Layer 6 of a small transformer language model trained on English Wikipedia (11 layers, counted from 0, width 128).
Take only the direct path to the model's output, skipping the later layers: a vector added to the residual stream pushes a token's score in proportion to its dot product with that token's output vector.

Output vectors of the tokens that the questions are about. A number n stands for (n - 500) times 0.0076.
" coast": 528,462,493,496,496,504,505,503,526,379,397,536,590,489,479,466,548,472,533,459,499,526,558,487,411,498,540,546,568,452,535,436,571,497,495,517,532,495,469,497,534,577,477,474,461,500,452,564,551,524,502,511,512,497,590,443,483,475,528,459,531,514,498,440,531,541,419,495,527,549,490,522,494,441,520,506,436,526,551,412,480,497,441,526,439,531,538,467,518,522,467,487,448,460,482,525,558,471,499,521,434,525,537,503,490,532,500,486,476,484,473,440,541,556,502,477,504,504,477,547,494,519,547,488,507,556,467,506
"|---|---": 498,362,437,322,340,366,467,484,627,89,27,619,877,499,503,436,526,613,619,346,558,653,615,318,405,555,522,501,826,419,623,372,651,407,472,534,454,508,475,509,343,740,485,450,169,565,414,607,641,440,600,596,464,328,587,407,474,384,602,542,535,503,538,522,649,402,539,425,577,570,355,673,415,398,668,574,444,546,487,347,543,413,418,524,454,613,637,448,625,567,516,472,374,496,570,519,506,499,410,560,506,585,613,343,437,521,487,361,478,545,482,222,725,593,600,390,714,464,564,688,555,714,404,509,545,742,138,478
" =": 532,455,472,520,425,470,422,517,478,448,437,574,483,501,493,503,483,477,554,444,548,512,518,508,540,518,489,544,494,448,525,486,515,498,571,498,484,498,552,544,513,523,530,565,482,555,517,510,534,475,583,493,489,483,449,477,469,479,474,489,470,488,391,523,474,405,475,464,564,496,539,497,544,525,530,470,456,488,492,530,581,554,547,456,524,470,437,556,519,540,481,552,462,488,558,533,465,484,487,491,551,506,547,438,465,467,463,445,477,473,494,540,519,484,495,475,534,467,559,542,516,586,429,495,561,464,438,500
"==": 543,485,552,457,441,467,537,552,519,423,400,548,483,450,466,438,517,568,499,464,454,543,527,495,466,521,474,486,521,402,483,507,494,477,492,520,518,485,487,553,519,508,501,567,488,544,497,543,509,551,566,465,487,398,472,500,472,481,529,493,496,529,414,526,485,521,469,468,568,493,454,555,522,420,493,487,510,511,491,513,494,485,494,452,537,507,463,474,450,547,426,522,552,534,515,537,447,525,567,560,535,547,514,392,475,533,472,478,510,489,546,482,503,501,538,496,535,464,566,521,551,533,551,449,557,491,450,502
"Government": 512,501,459,524,413,427,520,461,526,339,328,531,541,491,470,443,508,444,526,468,549,550,614,443,460,525,575,471,547,447,525,487,493,483,428,514,480,532,538,478,459,540,504,452,435,557,502,581,525,518,576,521,511,462,542,432,503,515,595,544,464,430,555,480,587,522,484,522,587,480,425,533,493,446,511,574,502,577,528,484,463,487,411,563,518,519,555,489,474,547,459,497,441,502,529,566,532,540,462,562,487,542,550,474,524,407,550,474,427,482,455,410,513,539,479,503,558,433,554,512,468,511,472,528,540,575,384,504
" administ": 528,517,457,460,479,471,463,491,486,382,396,520,563,512,459,466,514,537,511,501,533,545,572,445,487,532,517,534,553,490,461,479,566,518,495,532,418,522,492,468,457,515,546,486,454,533,509,545,560,494,521,502,492,490,510,489,511,438,506,522,504,510,522,499,436,460,469,503,530,513,485,551,479,477,535,481,499,536,504,434,508,453,521,482,497,518,555,464,505,521,450,503,500,511,522,504,494,480,449,511,507,503,507,466,462,484,572,521,511,476,499,459,550,486,513,492,522,499,529,530,499,568,508,536,494,514,452,514
" are": 528,523,530,453,487,487,431,532,516,451,447,461,514,475,460,514,564,463,514,480,516,525,485,488,466,484,526,502,601,473,503,434,549,514,487,532,510,526,489,504,422,531,471,529,470,471,528,497,544,483,559,498,537,484,520,498,524,453,466,511,468,506,486,453,524,534,526,483,559,444,514,477,524,511,489,515,486,524,522,479,520,543,515,478,479,463,520,496,455,584,479,519,464,481,522,477,462,490,479,477,531,560,534,459,478,461,502,428,506,518,475,536,544,570,551,494,512,504,518,563,493,500,527,423,499,465,490,490
" consists": 565,521,528,434,467,462,444,484,488,399,395,520,521,487,476,474,529,502,525,452,533,525,488,475,457,495,476,508,597,511,516,459,528,490,510,453,488,534,512,511,457,544,467,567,416,551,521,480,516,461,502,490,524,447,510,481,488,484,489,514,512,518,467,520,487,522,490,499,536,489,505,528,509,440,505,558,456,543,558,454,512,552,523,488,460,441,529,494,513,554,431,503,436,524,542,520,521,490,458,464,559,514,499,443,480,495,491,483,460,479,471,529,578,548,555,483,564,573,523,568,513,565,503,484,501,501,445,497
" is": 561,524,559,452,486,495,455,513,484,470,465,502,457,484,469,489,524,470,525,493,539,516,494,487,459,474,507,482,550,503,508,461,557,479,509,479,485,535,497,502,489,487,448,550,484,511,521,474,487,523,525,512,536,501,506,497,484,500,479,505,448,517,467,495,468,525,496,527,514,475,521,460,504,502,480,522,496,560,507,521,513,541,551,499,516,459,510,496,511,547,457,497,471,530,563,473,484,465,492,449,538,524,478,465,482,511,489,474,467,459,449,558,534,529,477,521,524,564,505,546,490,537,504,471,496,457,511,495
" years": 495,537,561,442,535,425,463,519,518,401,391,550,553,482,543,500,471,506,471,418,533,538,547,460,467,576,530,413,581,490,460,478,549,468,544,487,493,484,475,466,523,555,547,471,516,545,490,519,501,443,490,552,529,419,482,496,489,509,480,534,450,492,515,584,521,576,517,534,467,539,456,589,469,454,518,473,574,514,556,436,456,495,485,540,494,524,504,448,505,467,487,512,529,529,541,483,448,530,507,535,533,482,482,538,452,540,524,435,480,468,484,417,514,532,503,506,520,443,445,518,489,494,543,472,496,534,483,507
" operated": 549,514,492,446,470,495,509,530,509,396,395,500,578,552,465,458,484,527,520,481,526,504,520,441,443,512,507,501,582,520,563,492,542,497,421,493,492,544,451,493,480,575,522,512,401,488,487,494,529,482,533,492,494,476,481,485,486,490,502,533,520,524,528,560,445,518,485,516,515,456,479,494,513,439,508,510,491,542,528,439,465,546,498,482,495,490,537,460,522,529,440,526,456,520,491,499,538,504,454,516,475,486,557,520,529,522,544,513,478,490,439,448,542,502,530,442,518,473,592,538,525,553,515,503,520,462,454,498
" currently": 537,468,507,485,471,529,458,456,478,408,402,520,585,501,477,455,525,531,521,491,509,516,527,438,482,468,491,486,619,515,499,487,568,479,454,502,516,568,460,517,438,547,504,532,433,512,539,524,492,527,568,492,516,500,497,492,498,524,526,469,485,506,478,503,475,515,476,468,518,480,488,508,499,474,521,554,496,528,533,441,477,530,535,519,515,458,527,423,544,524,418,525,469,553,517,446,549,447,466,508,493,491,504,455,477,528,525,487,489,468,438,509,522,473,501,486,511,513,561,552,536,543,514,486,540,505,464,502
"sq": 543,484,514,430,476,448,553,497,418,401,417,539,611,513,460,490,477,511,502,479,546,523,458,468,497,549,535,482,617,499,586,493,524,474,537,479,456,483,463,476,429,558,554,525,449,543,488,441,584,441,506,512,444,521,547,527,442,460,479,513,511,414,515,503,559,522,500,494,513,541,451,560,399,527,533,451,534,537,455,519,495,530,531,497,526,489,537,487,499,544,487,483,491,461,469,435,527,524,450,546,489,560,538,437,510,517,489,422,510,619,470,397,558,534,543,420,498,504,499,576,453,593,462,522,561,502,387,517
"c": 498,362,438,322,340,367,467,484,627,89,27,619,877,499,503,436,526,613,619,346,558,653,615,319,405,555,522,501,826,419,623,372,651,407,472,534,452,509,476,509,343,740,485,450,169,565,414,607,641,440,600,596,464,328,587,407,474,384,602,542,535,503,540,522,649,402,539,425,577,570,352,673,413,398,668,574,445,546,487,347,543,413,418,524,454,613,637,448,625,567,516,472,374,496,570,519,506,499,410,560,506,585,613,343,437,521,487,361,478,545,482,222,725,593,600,390,714,464,564,688,555,714,404,509,545,741,139,478

Output weights of attention head 0. The head adds the sum of these rows, row i times number i of z. A number n stands for (n - 500) times 0.0064.
o0: 509,566,365,401,468,507,546,523,542,728,671,520,459,616,738,395,525,458,407,576,367,294,429,579,524,492,300,697,474,614,555,454,261,372,738,295,535,569,355,387,709,492,288,241,235,440,643,582,540,561,281,658,304,529,452,446,636,481,548,520,489,436,587,662,500,389,521,363,703,404,549,435,676,512,647,467,527,415,361,542,715,402,402,603,435,390,594,630,608,562,534,451,302,683,554,414,381,481,553,284,744,523,563,584,562,587,476,490,649,566,444,458,346,525,313,719,389,760,524,546,411,374,421,526,524,423,479,502
o1: 546,542,567,673,461,502,588,504,547,515,615,439,274,550,512,343,532,686,485,538,355,445,489,696,517,370,299,450,418,522,364,480,504,436,595,388,457,592,478,597,491,354,408,297,446,598,435,695,553,452,460,541,690,451,437,580,488,354,560,458,605,605,528,528,394,503,411,506,602,395,385,541,529,287,591,566,515,510,576,668,385,383,355,567,445,415,554,636,667,486,554,414,351,404,591,402,696,428,442,582,499,580,442,383,652,547,712,487,447,450,494,511,348,325,641,688,757,316,430,512,506,522,570,465,651,494,490,465
o2: 502,546,589,575,495,491,456,386,459,499,345,485,605,446,262,635,513,514,333,383,432,482,655,486,636,546,477,622,525,880,533,424,424,441,405,424,540,409,711,444,492,360,401,437,410,410,470,507,709,318,389,325,662,660,548,794,589,754,709,417,334,347,607,441,617,689,354,507,570,448,618,498,559,574,569,492,408,540,569,565,430,492,438,572,520,672,285,608,402,647,386,501,444,660,393,569,511,548,503,367,491,459,331,520,286,458,509,365,751,606,390,418,701,669,479,392,385,542,491,529,544,359,516,670,347,383,226,505
o3: 453,433,558,381,479,564,419,702,560,627,479,462,539,536,405,386,461,670,408,491,538,470,552,489,436,505,641,358,572,572,466,394,513,515,479,643,432,411,369,604,446,559,445,516,379,517,562,494,615,683,479,362,498,517,417,461,499,517,408,489,274,430,513,466,672,514,516,551,569,694,430,486,488,353,587,467,449,706,417,345,524,516,527,411,586,487,364,521,427,689,343,507,588,596,401,452,558,356,338,415,769,596,551,448,518,488,464,646,474,478,488,572,342,580,447,465,542,446,523,541,484,592,541,512,438,583,678,424
o4: 406,609,589,591,531,540,523,294,400,540,503,520,449,434,611,529,450,514,541,632,473,361,403,438,336,580,455,565,629,276,541,398,144,335,492,420,421,489,403,334,476,585,467,626,352,621,404,412,314,330,476,633,528,583,439,262,480,413,558,601,498,564,529,528,391,583,567,318,641,482,430,625,538,499,533,447,550,543,558,594,480,540,490,644,510,647,647,440,516,517,364,481,527,399,603,448,464,587,654,549,682,624,537,494,569,436,668,588,606,490,583,444,348,640,435,658,451,463,631,516,405,478,429,560,465,573,417,600
o5: 556,822,609,646,512,708,518,498,252,716,492,476,530,572,458,463,489,415,472,590,650,720,490,431,411,463,619,418,438,799,471,546,515,423,812,485,315,335,713,569,549,430,418,503,300,738,543,453,335,656,528,322,606,438,436,566,457,520,431,544,455,402,587,526,394,447,466,445,249,467,634,473,511,491,452,480,361,656,541,564,456,364,582,614,688,727,576,661,513,405,518,363,642,570,341,391,336,471,475,328,423,289,367,523,504,570,616,586,435,690,378,687,283,327,285,435,707,509,448,471,448,512,324,588,339,419,378,617
o6: 437,553,368,547,725,535,607,659,622,490,670,544,255,331,708,419,543,370,511,473,340,446,613,530,341,555,422,440,328,360,613,520,567,517,641,652,604,536,484,510,573,488,241,250,594,457,527,350,530,561,643,474,526,648,590,555,511,456,369,615,402,508,650,243,537,674,384,518,539,294,518,298,458,578,463,557,551,550,549,709,420,493,516,492,420,419,704,609,584,351,668,359,410,576,447,555,489,539,723,549,562,445,502,656,402,578,442,624,220,594,409,666,480,527,510,460,320,707,307,258,520,190,396,490,488,539,331,748
o7: 374,541,527,577,525,421,595,552,368,461,472,571,519,340,639,482,580,384,535,554,412,620,513,703,458,564,530,372,425,511,523,509,770,464,411,569,604,679,581,509,537,476,456,482,699,691,418,434,289,352,444,492,432,572,448,298,505,574,398,618,488,622,641,507,610,518,468,561,618,377,559,412,499,505,549,599,564,463,633,579,420,613,507,515,493,517,435,531,555,461,548,448,437,307,471,461,583,527,499,452,494,443,516,612,562,394,532,596,345,347,420,651,544,567,497,352,497,383,308,536,396,452,374,585,259,488,368,628
o8: 402,519,405,421,448,622,358,468,627,490,476,520,668,481,370,582,640,413,449,205,565,473,531,559,542,415,599,315,307,694,420,553,687,463,373,510,768,295,601,542,441,358,388,395,539,503,562,493,546,419,548,532,501,638,634,521,663,473,546,611,351,384,599,592,554,533,631,561,308,603,578,438,644,585,365,461,355,660,749,481,419,463,547,634,525,658,661,427,499,432,433,408,539,533,570,281,674,486,578,416,652,416,439,397,352,384,445,370,444,557,441,363,590,638,480,546,552,500,493,670,519,623,486,347,213,376,424,620
o9: 547,357,511,583,604,624,557,486,467,510,434,603,239,506,645,643,643,532,626,512,283,538,315,616,612,556,596,654,481,398,633,473,337,578,583,500,501,463,560,565,261,550,565,499,535,599,471,252,327,372,502,449,386,416,523,384,432,442,383,476,510,571,422,735,596,328,559,554,405,492,578,447,683,473,618,350,487,299,616,483,612,531,603,386,425,633,372,676,474,384,431,643,408,366,609,379,480,455,438,546,570,571,441,427,600,466,488,430,392,588,709,422,359,639,544,446,673,471,406,463,557,555,373,476,652,464,473,622
o10: 766,529,589,601,520,501,610,470,510,444,469,694,336,598,510,482,386,511,571,365,396,373,400,440,505,517,502,468,506,429,486,630,348,539,589,506,392,410,500,502,571,534,437,660,407,411,482,575,596,447,545,461,471,556,475,613,437,363,526,509,611,446,498,383,499,577,420,482,331,526,465,603,405,346,418,501,502,480,415,366,495,614,542,545,558,543,415,570,410,536,595,373,586,618,367,603,541,528,688,664,376,385,578,396,618,562,629,528,470,510,559,539,414,450,528,539,373,391,497,474,474,559,504,412,672,501,413,597
o11: 530,674,292,684,560,501,627,380,421,436,631,362,571,284,616,499,615,427,571,466,660,466,485,411,492,474,247,714,579,487,623,327,660,505,563,578,487,412,496,360,400,646,422,571,507,552,392,524,395,506,643,448,546,499,503,396,673,561,314,505,454,450,677,663,528,590,588,420,335,441,545,567,539,540,374,502,305,503,571,482,581,492,370,576,422,278,531,459,476,602,469,443,663,336,505,456,646,318,540,382,451,466,518,515,675,460,447,547,457,622,572,436,487,500,607,638,472,278,530,635,507,522,586,365,369,456,688,423
o12: 530,588,464,449,589,572,569,545,505,426,629,720,581,560,518,391,551,513,473,493,303,427,582,479,536,549,423,310,615,482,532,410,436,523,613,391,630,379,439,397,406,649,309,396,524,559,603,494,431,480,621,621,570,333,494,454,638,678,538,597,425,368,532,464,731,434,554,480,306,488,445,364,527,438,521,544,613,451,502,298,527,440,613,508,459,551,517,437,604,708,362,301,570,404,618,342,535,611,616,511,573,508,473,595,409,479,478,401,423,545,461,433,467,483,446,584,487,519,373,604,412,472,559,480,400,710,450,557
o13: 415,436,536,557,199,566,652,367,564,662,513,507,603,318,629,451,374,562,264,308,420,500,377,432,472,504,658,505,644,432,500,535,477,582,579,679,518,396,479,515,270,526,564,470,606,559,349,606,265,530,396,582,334,300,600,540,527,457,340,649,640,488,618,608,730,462,602,577,403,697,441,456,511,502,460,541,500,580,270,501,653,304,493,334,501,630,513,656,437,343,491,329,653,407,385,490,588,400,695,548,498,289,555,643,620,587,529,739,675,622,671,444,438,420,553,476,362,432,368,369,576,382,408,661,355,472,713,569
o14: 575,530,564,441,377,693,427,539,559,400,365,425,415,529,598,461,412,440,500,435,587,557,525,614,412,530,575,602,410,258,473,503,412,476,513,505,498,416,447,415,600,547,679,655,521,444,467,397,549,502,388,492,438,503,397,329,338,564,494,562,485,488,556,484,662,737,459,515,507,490,422,676,522,551,499,535,455,476,347,634,304,516,504,551,623,522,566,568,352,496,520,487,616,584,451,536,526,478,796,519,550,271,463,516,655,663,617,611,519,458,493,610,426,410,567,271,391,351,434,487,432,552,377,657,554,343,431,591
o15: 421,408,462,467,501,519,522,591,422,404,292,548,548,406,462,568,488,520,425,562,402,559,426,468,543,462,583,408,191,450,563,631,380,499,419,443,357,621,609,625,531,406,543,706,757,974,603,517,534,432,513,447,566,512,331,586,599,506,593,364,523,565,243,546,545,474,274,534,612,526,548,531,419,492,551,340,599,468,417,498,435,508,580,537,527,511,461,631,534,458,528,636,502,320,379,712,418,588,535,583,547,502,613,546,463,439,466,436,492,548,554,541,442,480,529,367,574,359,457,138,590,567,386,570,707,539,324,565
o16: 466,439,484,558,533,440,757,621,478,558,564,633,299,431,348,490,531,542,555,524,453,398,470,485,580,529,418,576,406,651,494,495,708,444,677,408,633,440,451,523,463,293,533,462,348,476,825,292,485,305,457,531,601,553,350,361,577,668,494,550,560,438,192,595,499,293,384,605,617,390,468,620,532,376,534,534,583,439,477,509,697,646,544,522,545,426,448,406,490,623,366,502,550,711,752,631,476,412,312,423,493,536,292,422,479,533,491,347,413,497,570,528,539,539,337,564,624,466,620,605,325,378,474,676,501,572,486,430
o17: 372,423,419,399,666,555,489,617,690,424,529,513,677,646,310,362,549,488,594,524,530,667,575,421,498,329,582,397,522,685,365,441,287,499,484,664,354,424,409,572,540,502,536,472,472,588,492,523,607,543,563,529,641,586,521,562,478,411,517,353,503,489,482,433,449,678,449,640,539,486,364,470,446,528,335,599,516,517,645,411,547,360,159,438,394,683,535,508,431,515,566,379,584,548,484,553,611,641,354,465,274,579,392,592,405,378,442,454,474,561,525,448,471,494,512,441,517,605,495,458,553,482,514,529,622,789,475,395
o18: 618,591,491,524,553,539,436,319,500,415,458,402,586,463,580,466,521,529,423,615,624,569,562,381,511,435,595,599,598,469,435,479,607,519,605,528,558,545,389,471,457,462,356,531,415,463,528,563,509,557,419,501,529,506,522,556,537,569,436,524,462,551,502,486,446,718,329,595,537,656,461,430,330,538,588,347,673,647,520,607,387,511,616,427,491,357,559,563,452,572,490,461,523,543,519,481,552,501,491,528,616,446,383,509,657,386,522,516,489,525,478,469,434,229,431,355,515,465,514,519,494,590,428,483,478,423,422,373
o19: 459,426,451,568,596,399,539,523,545,478,494,651,295,494,438,459,619,540,580,407,445,611,584,630,602,520,546,421,354,497,299,445,666,370,475,640,506,466,473,377,557,401,462,348,573,529,415,687,479,615,683,577,504,589,537,639,538,467,510,391,440,519,531,692,557,529,359,621,458,478,552,528,451,538,533,497,336,662,579,658,584,434,263,544,324,610,387,541,668,421,550,446,440,593,594,384,608,474,426,469,494,415,465,457,416,455,477,417,498,567,380,668,536,364,404,592,447,395,388,492,557,455,419,725,395,447,455,553
o20: 531,434,375,523,438,534,463,591,604,498,576,398,492,598,276,602,541,468,649,611,595,390,530,624,438,459,377,569,359,368,385,724,717,615,300,409,434,381,557,518,473,421,526,606,444,446,543,666,564,472,596,370,411,697,374,520,642,410,563,480,559,499,367,422,508,412,485,657,622,473,497,660,464,518,371,540,357,457,544,487,495,562,419,445,585,586,407,281,466,425,536,617,614,595,538,585,607,622,469,475,358,368,475,440,581,379,455,363,621,329,390,506,538,504,404,457,460,392,632,581,427,485,632,560,715,492,575,468
o21: 552,476,620,297,538,457,533,640,299,552,519,592,528,611,468,506,552,525,553,561,486,483,550,466,550,535,628,438,589,557,493,486,428,495,549,426,501,511,369,527,503,548,583,532,395,407,580,421,479,577,528,485,456,519,418,414,418,498,635,515,388,579,355,445,505,298,506,290,380,559,487,452,395,541,514,587,545,440,481,497,525,496,468,612,519,632,406,600,458,631,497,496,710,528,595,478,300,509,403,272,534,582,480,454,480,572,485,403,398,358,373,528,480,396,600,618,500,427,511,598,510,477,503,605,613,668,667,422
o22: 587,344,627,236,595,480,416,541,617,495,428,601,372,383,442,635,589,482,517,400,376,667,484,466,601,644,572,353,626,518,514,503,278,548,514,358,543,488,593,646,485,476,421,556,598,612,623,456,672,472,525,493,388,518,620,537,392,524,485,452,471,506,433,618,531,585,547,624,529,539,469,579,568,334,431,422,514,541,777,278,513,362,567,488,409,476,299,410,393,447,349,604,556,443,672,434,394,425,454,461,509,692,340,392,402,604,426,414,651,479,613,494,644,509,436,421,402,626,502,496,641,543,560,315,520,435,597,453
o23: 649,574,685,467,429,332,462,545,418,648,348,595,477,477,648,475,534,385,528,328,402,319,477,620,555,462,503,497,252,369,428,653,583,489,571,397,386,530,624,586,533,415,450,455,450,365,631,735,541,361,649,462,535,432,341,453,368,483,507,418,473,581,354,782,313,481,613,448,527,525,602,400,592,406,601,419,441,523,639,458,437,608,414,721,620,487,488,609,446,702,300,568,323,512,616,429,621,488,736,400,619,548,423,519,406,524,594,553,480,440,550,512,387,483,419,355,625,661,403,561,558,640,569,468,365,252,498,614
o24: 590,568,466,556,576,474,378,540,486,439,513,413,528,408,464,619,426,599,661,377,577,579,489,656,449,438,443,511,396,263,594,343,368,473,581,583,476,530,458,459,411,699,445,577,660,762,267,385,501,500,466,435,656,412,463,454,515,431,585,266,432,492,504,436,776,458,476,476,334,555,539,366,505,701,669,369,362,451,418,620,599,493,395,214,484,552,326,769,577,585,558,519,483,341,390,441,524,407,483,808,593,686,612,439,307,413,400,357,317,593,567,715,348,615,784,702,482,412,411,461,651,536,469,462,755,646,184,564
o25: 430,361,369,515,785,438,641,544,622,446,497,643,361,467,690,482,595,403,473,734,426,529,590,536,523,362,437,507,482,519,342,391,666,529,668,555,454,650,604,531,680,460,508,550,570,505,460,433,412,554,608,600,510,474,396,473,387,386,492,455,522,544,394,597,409,255,458,515,394,532,399,434,481,560,725,480,565,445,495,523,611,511,413,422,282,505,597,601,490,576,498,489,408,441,610,516,497,477,340,551,349,654,592,515,356,553,417,451,352,512,499,368,510,435,244,595,609,443,505,565,559,540,525,382,584,590,516,498
o26: 307,452,496,487,348,541,443,395,537,682,394,491,407,637,489,557,648,393,405,507,520,641,446,251,618,586,569,324,404,525,508,450,412,439,408,610,345,521,415,573,449,471,603,474,490,574,536,621,629,643,490,502,469,533,474,587,489,380,532,554,388,507,573,688,402,335,536,344,658,549,476,523,559,474,532,418,350,607,401,504,608,342,247,431,667,618,589,730,471,468,635,586,618,456,443,416,505,576,412,514,638,552,730,501,579,510,515,616,695,581,477,429,269,527,505,301,517,462,493,374,596,480,356,371,529,482,637,423
o27: 481,560,480,535,511,601,495,551,535,424,427,743,496,445,561,432,495,455,660,415,495,417,430,452,567,234,390,487,275,409,667,667,395,464,702,600,554,341,587,471,553,439,567,439,605,817,447,433,203,511,456,675,614,458,387,386,507,454,512,525,609,589,503,641,477,348,314,483,389,515,227,462,490,482,694,509,507,512,481,580,458,544,414,463,482,425,426,703,573,486,441,454,508,506,506,551,540,509,573,319,528,500,516,420,674,541,581,533,311,492,597,508,455,255,569,564,398,436,535,456,608,627,514,551,526,667,449,588
o28: 627,610,497,678,572,473,566,395,385,589,566,520,525,665,847,562,477,384,630,595,485,432,432,408,541,418,495,794,355,511,483,568,448,607,346,384,428,479,554,337,448,627,485,521,405,426,412,579,490,394,275,261,463,335,403,482,509,385,577,472,588,630,430,547,417,618,430,441,500,431,595,537,417,499,643,621,525,237,492,575,511,367,364,633,358,455,665,558,572,635,611,550,475,232,422,488,572,604,365,378,435,468,545,647,654,452,654,598,510,481,505,492,419,470,477,649,456,582,538,460,550,515,529,455,399,434,495,514
o29: 633,619,616,440,407,601,539,388,387,629,516,592,729,710,566,519,431,434,597,335,554,488,633,562,439,545,608,637,558,454,425,543,381,553,439,470,412,516,487,355,480,591,714,427,489,386,494,469,339,413,363,600,587,420,568,333,513,646,523,459,383,579,507,584,631,579,554,466,357,481,612,545,328,613,509,429,473,448,590,539,480,261,471,612,318,559,441,615,631,430,499,497,326,396,477,500,551,399,589,638,394,386,570,617,692,611,435,387,373,443,441,484,535,206,375,517,472,650,582,417,559,367,404,627,617,474,389,563
o30: 560,580,435,448,471,496,734,386,423,434,568,478,548,293,560,644,321,497,422,464,664,663,685,446,518,533,435,552,577,539,428,378,735,303,767,467,497,631,469,693,568,395,392,438,459,513,517,524,433,597,442,398,517,485,367,458,423,511,647,487,377,453,531,508,564,465,467,515,496,465,639,483,343,577,252,294,555,523,520,649,633,406,607,428,582,529,449,369,672,372,520,461,613,513,687,405,440,594,431,436,616,461,376,469,452,476,577,552,408,513,328,626,763,447,220,532,489,730,581,537,509,367,458,639,502,424,439,381
o31: 490,551,559,459,365,534,470,363,655,609,627,469,517,422,524,450,628,443,391,422,451,566,486,522,485,556,457,303,548,293,409,470,544,535,514,401,496,556,280,395,435,556,478,399,474,579,451,574,598,592,562,452,497,418,529,573,483,589,371,507,629,526,484,567,482,478,474,577,582,504,515,366,474,601,449,500,508,612,580,474,567,385,379,518,480,366,648,485,553,373,505,552,423,438,544,477,535,370,504,614,556,658,686,563,427,488,410,593,547,462,533,477,374,554,555,584,587,457,495,575,402,625,487,519,585,417,549,459

Each question shows a token from some text and the vector z that the head gathered there. A number n stands for (n - 500) times 0.0039.

"6": 387,397,554,446,546,514,482,512,560,429,522,491,487,485,588,566,516,522,525,535,569,478,533,549,443,451,492,531,502,485,527,508
Which two tokens does it push up most, strongest first? "Government", " years"

"\n": 459,475,617,453,480,482,483,549,458,514,533,354,539,393,511,625,527,501,425,482,497,557,579,549,555,573,488,428,463,471,488,505
Which of these tokens does it push down most? " operated"

" via": 403,440,502,452,439,391,554,505,534,327,591,487,454,509,597,499,399,567,502,553,564,468,543,580,464,416,474,473,461,495,535,533
Which two tokens does it push up most, strongest first? " coast", "Government"

" (": 538,416,576,412,452,455,557,436,552,507,569,451,503,342,517,550,481,457,390,443,553,557,548,615,606,487,436,418,523,455,499,488
Which of these tokens does it push up most? " ="

" around": 465,471,565,548,496,482,486,525,621,496,473,493,527,480,548,502,521,491,473,549,515,483,581,634,430,445,504,456,527,428,426,512
Which of these tokens does it push down most? "sq"

"e": 498,489,523,490,551,442,463,428,399,408,606,493,446,429,556,511,451,472,515,347,580,523,486,599,493,510,505,379,515,484,562,460
Which of these tokens does it push down most? " years"

" H": 450,506,571,603,491,600,334,438,665,457,509,487,571,411,633,436,588,470,517,477,564,531,456,613,421,437,420,517,511,581,498,465
Which of these tokens does it push up most? " currently"

",": 448,500,631,595,468,482,464,525,741,485,488,496,595,436,543,471,605,472,496,573,534,480,608,692,425,403,491,430,494,439,468,502
Which of these tokens does it push down most? "sq"

"gr": 440,458,595,569,457,403,491,504,627,445,510,506,386,437,588,529,386,441,607,479,518,412,505,536,462,405,497,469,479,430,529,453
Which two tokens does it push up most, strongest first? " are", " operated"

"aff": 539,466,632,492,461,439,496,459,532,469,589,410,573,304,523,559,576,505,465,473,602,516,565,647,478,405,423,473,478,443,483,492
Which of these tokens does it push up most? " consists"

" Mount": 549,410,578,413,432,483,581,422,553,516,579,462,487,347,512,569,483,453,379,445,536,566,541,631,630,498,432,429,530,449,505,483
Which of these tokens does it push up most? " ="

"pp": 473,465,551,563,500,510,493,530,605,502,475,463,530,467,561,520,578,457,477,569,517,508,572,657,420,448,502,478,502,439,480,505
Which of these tokens does it push up most? " is"

" Tat": 523,427,565,420,453,502,552,448,550,545,571,496,466,384,525,557,476,421,381,432,527,537,521,608,641,476,467,413,559,462,512,475
Which of these tokens does it push up most? " ="

"ar": 499,441,519,555,484,454,464,471,495,463,564,520,445,482,544,481,414,423,544,391,550,546,501,640,485,441,518,372,531,489,529,478
Which of these tokens does it push down most? "Government"

"aring": 404,455,514,551,518,432,507,477,557,395,453,535,495,510,535,468,455,447,526,436,511,466,532,661,461,463,489,454,485,482,521,540
Which of these tokens does it push up most? " are"

" to": 453,392,494,440,423,380,543,507,483,273,595,466,426,483,602,530,385,563,498,504,598,470,505,565,477,450,483,445,506,504,552,500
Which of these tokens does it push up most? " coast"

" will": 418,464,498,455,485,422,516,564,490,374,570,478,436,408,583,518,431,511,543,528,502,483,486,518,468,465,467,467,440,479,490,543
Which three tokens does it push up most, strongest first? "Government", " coast", " operated"

" out": 425,452,520,472,491,430,541,519,476,380,579,456,378,468,545,571,447,543,497,462,553,478,530,636,467,462,457,473,468,430,497,521
Which of these tokens does it push up most? "=="

" Hel": 537,436,573,422,444,488,535,423,552,500,586,493,480,362,520,521,468,444,382,421,532,560,530,612,606,472,478,414,541,472,493,483
Which three tokens does it push up most, strongest first? " =", " are", " consists"

" term": 551,530,634,523,480,555,413,480,613,517,503,487,592,427,526,561,648,501,533,479,515,481,534,654,365,377,481,524,541,442,474,458
Which of these tokens does it push up most? " consists"

"vers": 232,671,420,592,473,447,465,443,332,697,743,255,357,580,597,945,404,564,362,580,539,540,684,673,837,556,647,675,340,311,338,494
Which of these tokens does it push up most? "=="

"L": 500,471,714,463,493,411,491,509,585,520,540,428,689,223,433,543,671,447,470,564,548,566,620,681,529,407,352,470,438,473,541,467
Which two tokens does it push up most, strongest first? " consists", " is"

"1": 407,385,563,405,576,533,493,514,548,394,543,481,489,481,594,588,487,565,538,545,571,461,510,513,454,452,480,518,502,478,531,519
Which of these tokens does it push up most? "Government"

"en": 559,372,609,401,402,456,609,419,568,517,573,447,503,322,503,557,478,465,362,460,525,603,574,661,646,518,393,428,496,443,527,487
Which two tokens does it push up most, strongest first? " =", " are"

" £": 451,459,571,546,510,488,479,524,596,494,484,493,520,469,568,496,517,493,472,531,511,504,594,597,442,436,508,443,519,418,439,510
Which three tokens does it push up most, strongest first? " are", " consists", " years"

"ay": 546,460,538,479,491,469,459,405,405,425,624,520,455,429,529,474,451,459,509,306,604,551,457,625,492,525,511,321,528,528,589,447
Which of these tokens does it push down most? " years"

" in": 437,454,560,548,478,411,529,482,551,400,498,513,470,516,542,477,422,477,534,445,538,426,526,649,503,427,475,410,508,455,489,553
Which of these tokens does it push up most? " are"

"ff": 472,496,545,474,540,437,470,457,429,424,612,458,436,449,563,510,428,488,528,379,558,493,496,586,510,475,481,424,500,471,538,470
Which three tokens does it push up most, strongest first? "==", " operated", "sq"

".": 490,448,542,564,499,502,485,532,615,505,473,476,560,464,557,504,595,421,449,596,524,525,561,684,414,459,492,466,502,446,482,521
Which two tokens does it push up most, strongest first? " is", " consists"

"\".": 536,447,641,624,460,495,373,463,769,598,480,434,703,459,556,487,684,427,506,474,535,481,572,738,408,359,445,431,467,431,484,511
Which of these tokens does it push down most? " coast"

"res": 464,471,576,450,497,432,481,468,599,452,492,510,471,517,496,539,509,498,503,386,616,479,495,530,417,404,512,406,525,542,578,488
Which two tokens does it push up most, strongest first? " operated", " currently"